Layer 15 of a small transformer language model trained on English Wikipedia (26 layers, counted from 0, width 96). Numbers have three digits each and are written without spaces.
Take only the direct path to the model's output, skipping the later layers: a vector added to the residual stream pushes a token's score in proportion to its dot product with that token's output vector.

Output vectors of the tokens that the questions are about. A number n stands for (n - 500) times 0.0037.
" killed": 354607626597494524574339552563374468564420526484535400470486445632604487433440519325429547364646352610507363286612398315610529429450512614580474410382503507517346719506297509496550629399390455500358434500473563506288488671500346553442409660570444593461388342436326451323612447385644830681
"emble": 399402411385661496525318320500292387447423432407366533405373647521608415492256872542528354508531440378346313418441545368677637555511338527449636350542485662391442356439198504495318644662475450716361692168532546406645596472482496318425433618376454511386415755492422481619436255293535593397
"ingu": 351257569228528417464409562484565623492297527469455643403615529525542524436443505424296419487568634544331390458456518460766337552331621327580750466508383408649265504189627371492281395528521817632679663346516439448619597504430631334503305442673496645438268570546413496600457303338354486703
"old": 428195225500486587383343493305616416419390366473278537652410453457345653312365633497418405462401593624529272240650500376474488622702537457428246507328356552436198417314176578495582504437642344665574544504443643309586489471581663449532449525416634734732247458568477407440612556387543666558
" Assembly": 351500387378606229509553509483602417458591591620337274606515614497558403354478391505431488418638609578413489564305547577507421597592627454273379573566345442489496457361466585495458376377603612350507507430331646625667471552381685293473541611500479544467231431422465265533540333527463660671
" respectively": 456520707228668291422261672578248364778492460347314375297699308537474369081470495423369670582500486325547287682368468619372655462306567603560311474531549454628534572567272443498565571473439518628757669238276397449541346462745669523707284562490205436562239407513622715553669367416523185460
"”": 578636783055542530360265452505423362449402574420423428269521613431468622581729742394394732605376741519461581500671284167342528411410522523385500540420342447436500695369322483487567482786756444671198714218286290531671223417430550439504390504500273442463348592723459281619505378621458452825
"ów": 512410408251235437601348385504303660566297645532630340308468633551303652353489533447616432330464541847295569373516484483791508447572582623431613379428413508479406385289376333497685559436340540782428682390190464324310538533582714512449500577329372383472462378535550425464364275451460633591
"ield": 549213343391358406531348512449407369653481537470334476548496457485255508582399614412251610505637348470243409402436516504449745715427532344448562284382286448420453680469092370494425243770450395475509684375627358065377516447346568555609482469473554644704195529594443311466639587548327471492
" medalist": 440354636692405531601388588550333812852579601368508386318379385670532380517468597420410678689588593770652407393500664338567610675354512759302580390335356458606274482366395440486399528496309639520448709441410485369462602806442416330547410553473181602508363565564436479478695448487587614610
"uel": 322366525278422633531351571512433453485428463466292467539500422375448458531391567403338507524786347496221398368596580298541474633536475553357535355280322457624401200260176310492494597591497360575544473420374555457500504266368577481445520384516443457744348642718661579637391575296557557624
" GER": 469486462459328288538548530471510509519408562382448503262328686538448586298463635478506543442548474565453356420609592427410585554576536589471482421484427552473468303305269543490637625443335690491453506515513424372340576580587422522564511647684196506572370638596377396394661574467570507506
"ár": 537343605302354488601300385586205370557333361611541438260357628602455569480592405515437521328605753665476533415314734507684447671504464358241666416343393575576390320278239486497565636508517679674419430526492574363353544468504595581646557386562170598652489424530385454372373558397546465618
" von": 506527403321392302384424454400529643426402542454367456271567573497446668363365515368470400370387395537245472544533574435543387581500665595731355459297203500539484374347549542493550513543267559523479573581432443399470459483485468533505534488426472547526363558417345363716504509280441534646
" album": 554464701457196353421444455423779574457673457396466622414419659373604416577283710568413668411225520333345444477548444309496547466325519810520446356377611594350490415396459428497513453452305686461437569413240456750496337779601534424577320507253410564759455402581608255396430514406616532472
"atrical": 481531752510336598301549564683537530428482318461373453590509718728632343465467672758354513391530465515275437204357466220782548560673550412281572417261679495760427308409073340492307250520194607466371742374429433404362375847408615025791581563375343458635472250500495485443360369586432651481
"ultural": 323231602370680384492470524552546519512404682521472447600286351655266521379431699513431527486556544526296619304560450482740471528427433390155399311432471366540579441374325296496511375640627525642375616387263539318361556549369740287657563277495196556671472542525284546672262307587144757408
"å": 460514488415510555354274566294257657515347423553432525269377594394362654554248430451517429440538508768362516334424637474672637635468654526588679496380437669358523388416306568503497493583306582592358519589449483324353521422514773508560484472661311536707275518759410362524554319512429767415
"istan": 496339539316479467486274655412244468426285589286268330500756463514534452548417700482446525576432541565500304500292438402793488631375563508460536466559307452507431327209218511489477605757561677360333636583689659511467628735426576389452541697644305635387432500550386657589478362370409641496
"uan": 281195324519219476396335450395106357500347582404592580645602649490289481707368536381476497631547653613336360390434455490679489558357621489570235406584367379582405435496487521494584429733583458474484492402353434461434580400608680435583480408439237413704282429674452549517403493405534636674
"ui": 349371306516534701402392636413365568581319469525476491558688485529561367552467489421529440611426552312301466430599547495824478652421600569494536503367431629595520375535580589500492304519595359544550462370470445524477548470390785421454550526558459407553431606798482535509423398353579449685
" acid": 371380279530507372493367560488400551392390604504613630438369465712313500271569812403600766277539477519381190529481473513657422346598404591411392536519477554585278318440469397503695616701455549813588523569350420390323410635550610435558530668382378629654579489375581572685224361465523552395
" JPN": 494444565474393362515595634473403494542381362500667481426390713593551408493428654416497453336636450376435398481550620383500590370412497624533552469614386587570378277509293509495594516569292623378486619509378354374306559681669465457431460627756423441526295465662481601405680538443572613668
"mber": 265378813418472504252377430270557433605572442579325436516560441623465357411317514445540550500436598459458581397220652453582602466481730437447441312199500609653456399415473536490463457500662571500383528432496377314228390641526385400631510467602300139531534418643232465554609269508702473524
" wa": 515605420667484622425429420403348596465525463621548538482538509624507409513403305416601520522556549536545446585548353537385495357452422470690597428523665482360369516671520539501455465399479390505484559524367466446436397542382495442494463628503614381500471408446485503582406441394440535537
" Nomada": 118325512330362256622311475511465557463388500414397274318338560755542489297382752538534756299685401725444072407212638358652479449433485500500384347479468626850340363420166397484423426613353521669449832423288520168407336534651822101691374475535188434553198320542334286592861274345355710654
"ello": 382269544527369482457406638394471413493433612419565506517446475463585328483436658419689579550391455339278381539381647454595702465567560667503466589275286600491417350600229512497350513517573487619401636305420451440445564574462687389573512385335698525457580523454380417521441575161571550567
"'": 612473423599572626274396569345573394624638475619714617351707348276637526663571435287598460516417424481332368686583535414403452563401604415352466514545518337586348773521684601506466423325632389438359270638631412604646454360584416452407306363560616747485496606673608434477549537638541513585
" allows": 338503469500519268452280642525349355594612382415575253362334520610442397576235857484484408417698391482582382435457345494488315507507411306449407379475479605415262602447484288499554389709580500476560672527393494410532561467550492582489290621462462544465379302662333359535613475365457419605
":": 575463593627647578497588572351532513525590572390458626572529725450635651553423569357306312633485421594357544599552463601312554438626641833466726587588726369560555680521504580503692457434563442583632407609641436717547507473369394681384324388288492671239685475482493460331435424500485340332

Output weights of attention head 0. The head adds the sum of these rows, row i times number i of z. A number n stands for (n - 500) times 0.0019.
o0: 335674571367365435484526481599668271445611478623556583447528558359578476569497506585508527426455581516566458580538604416382418368488500430517444530403451465587544433381609424155400558523516458293507533551479539564584333582604479313541460599440597551506254579369450394330598601528488381490
o1: 531553495426547317454475501503557448388521558525570447468411477603537570344490457517529652598452374497526529445558681488542576536484459432485451504526363497466348394615473501386479515298475507255421334582441597626525370500400607370660550513489518588603540379453371454509653487572267570468
o2: 494536558612597482476393570511559654517508475445635573506587563470663552530501538458509445388481441507352563569336459468593497686445644388508433535604377477268538364566415464516454450474580451480612586729543584596468560459530560609591434471473462584538481400593411612361468477389634354571
o3: 498469392602429509538294493543435479507424534289435719553501564772465607527550535330374293527536276477573551362394435509589474540363548549531387618444462661437405409547432345972621425535403658464427689613575365512239546523523457580650637510630411453486502445561612641343521587328329485495
o4: 494537538572483473434518517352575490516382475527508420574572621450468556603305429253633368438490472420493427656756688471444554605571563632658601640488487419330455431615537447932497488569553413509540367506525468571304671508489474406543388514570540444552405427532474373550450556366608542600
o5: 405453451433456382400651415540514527517390647438332506571383528395434492572396507452418257549669291481518553461466593386697399606540505483503368534585463588646535521515389505403459398481402471303456664530595528457464449421517438490355498400481383654472512473443410545428430300488577638459
o6: 569593344473580447470448527464599512425674432493553557491403525550519504421490547415508410461358486499679549639628557483451379487445512586430359499776535424316548370507580461393476489518462504517575413606477467512630380321493542513437555419507455474492407460373603452375627491362398578567
o7: 611460466421521720584482358433546427429404530555495532571433386540598525466542534542464572381496533543641360543562271559515480367527667668504662430489560545566546326617403588669549600545465603573501471540472454594625507426368424558548476514474557474425496636563458568362335472559414591495
o8: 564351351755427508543574565286448453257476503510620466364579418456537490538451343491705489454444416472512668549524530566442535435438651565503700416611426470460558536473510628482398573520611437496403365512480336627497543401600489589664484347555611454549694433623553500571566633595572471498
o9: 436280613493561423345732558554531490530587649364456575461531520526459460479589571526540582474667518353504615592568467409529478622481638544547538397414567624493379434596424611281363513460427589261531509504404491405443538511533554440562416472601723532390653387495352570489550448458582531513
o10: 634622574697714514517492480538648600547670574504444479619638438477552443471472482544525536444271469387493509465502533444384579313554481442599520552576525424486494495580580498572647656521454420485527470373509520481537604374519515517418446559517480619596643639462530382497569425394379589473
o11: 418649539665489585488557643361532349388420526464551481446399479532441675512404521579452567540454409586510446471546464576459586272518411488562476398288519408548475618554486444492656571491436439519504482547517426475624527537544512285537458475434538505444601351575393487462366726633504552505
o12: 557578422609571606519763503534394379628564494509483376465385493516486658504646509589500513375407473526603420536675562475632538587556397457538386441686489454556418558489467346771437429491522393436493715471534613599553467429351381490339366375426438509550562581360400329477677551585641579342
o13: 478322356361543518601527763450654600464649544439608404387449664311430493447342455518593453430469440495529563619335502614624575447406405544518419476548531330307547400414623393457352511577588457452463533495475657602498620468316615697457547398459542523522529521593468474518480483547499536527
o14: 473476495514568619513577594609364694493487543625485404442441384637384539499447564569517634445454464404408326632491566619461537654466506506571522531547507486375451585602507425467289514544504533498550449534459511402541400580459569442537333486545685397546521519558499551484480582442332510431
o15: 480450667402645397422519431457438425556411653560484425437415477522368305387529535523475441449590516484477403389443388455635561581357643542403332418438490547589516549453546463502552538520402435556272509319571543563422654471616346681360344600602345451514541595645552634590585389503356564524
o16: 447593553438336550360658542588595491441346605329494499525496446499590656405425640563494444565532456475271510441542462509583401550529609602498511508417674563603488464503501575485581606493657506323479587496473564557521611419629642443646438552654462413484348326460655603604525526388443467482
o17: 445420488523546520350436430579387580548609453353576336455465541504519375642469427276374443496504462421518414494493290480444532584497391563579494624486329584362498483426451413519379458413512504618505508400507479456476207475459624571429465448412438527608392404455671471619476510447585610398
o18: 276535634485402493599491524236585673435455574405537569557472456658491483649326579540498311558625449651656387456550500506502386344673448507343410510369552473425350467269380608573444451416447446376445491653488450463466575476538315663552429592594406581480544520401357594564559516476622438645
o19: 317497431512534617530346342418510518439561491585550438603512546574515531396558520455403518539555622474473525562455423508486383417612375587370365469391512426539552477421561502464576703528471516444595494395628475385406444403549356400453394453555462458434434532493549464425423463567584425720
o20: 570411453503471474622659568500497416565518562497529482514442370355519587526682579569543466431524358358501604401505533481426530494453609449504556331592516549463724669593509485430397657379492682449587308429603519673606538415411527483466511362593539455399355619599429384538592405617508511434
o21: 630590397491585418455527531684536500543509528504647605473433568486475464339419503463516670510502573491429505418509556471399464538486375607562479521572443531641438469481547468618456643516500449477631391531453426685428467563541405453544658496606490457429555462406509567593565419467347432511
o22: 473537581458691588556538640375415307560521361494426386572467540287607447601447599481690518313517420431355461533512546585522590525406463349539563564521360496507608458603523638643431552362559470579618454585543371582469558472378463536432478585448373575527556377484464655386433507414522577432
o23: 472412526572580486543523584547585381522454434508543484444640306478545443450463565505533504367405435494508578530398525453406537486546318605547497406489471500535536497540520435339535511486630418560523521633641500483507410593538556420581398502508512505408468439522411493365478591638491632395
o24: 464608353484518461492531461604326577566481495489625491453539623437520470449467648521436475453694269641552358455570411396523588414517539469504537431435443491373473530501450489632566447600427483602534457473565569469583475392500614372453338698511560632520353509432471412538589482342515590601
o25: 501593499552438697417531642585700502452469566698451430543485324562564569435440462582445507392589507400514518464436466551320608521391361414387521482355650452346426485550518462350548595424607445662512512510381616482612425636481426300572587361404469561655426491556440391426457546543527519507
o26: 595586498599468514463431430290648594533683321679513413586509455460525418490505406377457597536393603450579551580478368463605635423324487526542422445312513506397457493585618519526437582548642462417592514528453514468494457568636516433443408284609564588458494535628342510567539392519560565514
o27: 505454488557689402301493582316607489492385599517500624551450527469474410529554446474549515518523313457445415495527562491574552612506519527493550511523424577468578650441453488669482506513301408458377480511538508343426513416424629541493362368336501452509439576513698523538522471398524568555
o28: 655475572611545453445528428431421526496602757360440479514459427573455495441301402382581510460567490576359510539614446519664516477515403402424484510493423557602461420405653636606450443530556669488522549493551577443487294431417464431562508556566582602484404608401487617431549466391379604553
o29: 394615602436431382569535499537509495373577441525519430567505344449421529519498579491604666512375505670585543623458474445535324681509406601563472458383457597514459419566348565669545652512601525372515499489421559556583644556500428472383570544475338635339525580435533622434524517538509547499
o30: 530499427440319486691368601506455456524494466447583468475561503473599506534505455555346511432382664374389545515614351472458544388616452384383432532582526383608562638437509513538458545490580480415358463464408512370537516503489414375418532430479553631438433526505547581482530501439581444623
o31: 411338576460554561408326527511484469498498393548604360532566490415660445447490586529575512509645347573486596502512347584456373548546532471571474525590491431580529450534634486351334406526505550568483516513527433431513578531562525477444488488545430563605482534508344654638470497464562647567

Each question shows a token from some text and the vector z that the head gathered there. A number n stands for (n - 500) times 0.0076.

" and": 431539530634545416543525420398480434548490525588471557519475418585473497554522471470524421481427
Which two tokens does it push up most, strongest first? " acid", "ów"

" su": 299508486633551707278600485475295512441456525492543585564398389467405486574718506518463297455496
Which of these tokens does it push up most? "atrical"

" his": 397484516552598521452537467409524477578450519480434494571493364489465436582519547438504575476403
Which of these tokens does it push up most? " medalist"

" is": 365480524566611432447542440415505508515471553486460548550535368524526479577514547507563498496466
Which of these tokens does it push up most? " acid"

" Bor": 453487519583663429478542496450489502494519451476569495567519484508516506473539577569522516536405
Which of these tokens does it push down most? " Nomada"

",": 511526555646597550473517528504459515375427421547493481619513515521523570439396441546470477489498
Which of these tokens does it push up most? " JPN"

"s": 521457441564556471556548496457297431618399607450579507585508433531502495556545418489423514538589
Which two tokens does it push up most, strongest first? " Nomada", "atrical"

" Wales": 457619613626463441641398367337565423470469549660568562430591503693548607512497463505488438398439
Which of these tokens does it push up most? " respectively"

" office": 661507576437715530534522376520440515433456494505544536696501364435580476490563709596515486477356
Which of these tokens does it push down most? "ultural"

" again": 441525530595581406530512448416490461560485541539492562503477423579480497572538518476535455469459
Which of these tokens does it push up most? " acid"

"E": 498523529621730453420538532360362407397506400473510690663615485596581568391469619535501463532419
Which of these tokens does it push down most? "ultural"

"on": 542506487332578486557489638476536499545623600437499500359429608607524497454512566518503519502527
Which of these tokens does it push up most? "'"

"iate": 594500412500634543478474257379521504594491640629619541570573415310427374640528358619617495560496
Which of these tokens does it push up most? " Nomada"

"orn": 475623415616450584482541445647293631511661597598560618476535519466419431385476551676512462341494
Which of these tokens does it push up most? "ultural"

"arn": 362410310509692625272467492404427596639302489497527699531386352327636486635597408636585400495533
Which of these tokens does it push up most? "ield"

" |": 428466485560676480434550459449384523497516462520575564518456527472567474507538479600488507482467
Which two tokens does it push up most, strongest first? "å", "uel"

":": 451503534568591485492500527533507537484512516447568502527537475511464520477472558577536502514467
Which of these tokens does it push down most? "”"

" fire": 371477507547618436446546477418500499428474566514484521565556386547534492555544528513553447475508
Which of these tokens does it push up most? " acid"

"Par": 545486546489669481507538492489426507433488483509548521633499408459544485470519611581513471520393
Which of these tokens does it push down most? "ultural"

" England": 424573490502686573593438463419446474730490484597499491475539496521474516561404574614573563480377
Which of these tokens does it push up most? " von"

" 2015": 750561602355647524495473418553402492424446527479443531702493419440531482423545737504458504489263
Which of these tokens does it push up most? " album"

" Website": 487502522555539420453530524472490562408572440457502515650562460485538489457474573580532526550460
Which of these tokens does it push up most? "mber"

"is": 322505616758610639449525453491510487511558435501515522633597491560607481460364417571698575422457
Which of these tokens does it push down most? "”"

" by": 367516481546603416463503507483529456524456504474436601555543339524456407587554584511488449392376
Which of these tokens does it push up most? " wa"

" accused": 393459506536604447435549444419443501422475536481483558520551387520501516590559530528554446516540
Which of these tokens does it push up most? " acid"

" Party": 438574535603550527435570520486452468434532445511527518644482386501491426471470497593597511596449
Which two tokens does it push up most, strongest first? "istan", "uan"

"–": 366473570758594523439696490409412398627558383648428524490531517460342476477463457569529415533423
Which of these tokens does it push up most? "ów"

" of": 383459545616605586505524423455446482558602415532506593511510593545570398557422516694597562467534
Which of these tokens does it push up most? "å"

"ori": 372384431567506574319530304366544492660520497476301593459604522429552529676572595540576655528592
Which of these tokens does it push down most? " album"

" to": 458544548580522415538469422442523447534472563507484580513466413597473517568561503435530426481454
Which of these tokens does it push up most? " acid"

")": 546387425337579395592714401281406379496473407701391732740600266516335472585585558518495431609446
Which of these tokens does it push down most? "ello"

" Michael": 475490544576694396497536509434506489540517468478588495536527482560546474431480552585512486523395
Which of these tokens does it push down most? " Nomada"

" Tom": 451490541610701428490526511437504499546510455478595493520519483562539479450486519599519490528425
Which of these tokens does it push down most? " Nomada"

" Mario": 327476537618614471512549560416550467553540532422566509529511530554488483504401479552495516511456
Which of these tokens does it push up most? ":"

" 32": 429471574592722498417643502408493606454466434448600480621519510474607533479520527547421544472414
Which of these tokens does it push up most? ":"

"al": 341573527638495464520578554496474585509477563399421686463463498417420567662475473501636384485454
Which two tokens does it push up most, strongest first? "ield", "å"

" per": 438393373663649506422472521398353545483556431516569626582503372455422433562562547540525409532479
Which two tokens does it push up most, strongest first? "uan", "ów"

"ations": 613569430576542479428507372407464545422516415558418599548482338456455517572431555641673525511483
Which of these tokens does it push down most? ":"

" Prince": 483470475473612553398401474521504441412573459548610502487348487565500378507464500589575508537603
Which of these tokens does it push up most? "ingu"

"ley": 408366508788723542427695417456427494470477406591530556571592471542514361507431520553550507490453
Which of these tokens does it push up most? "uan"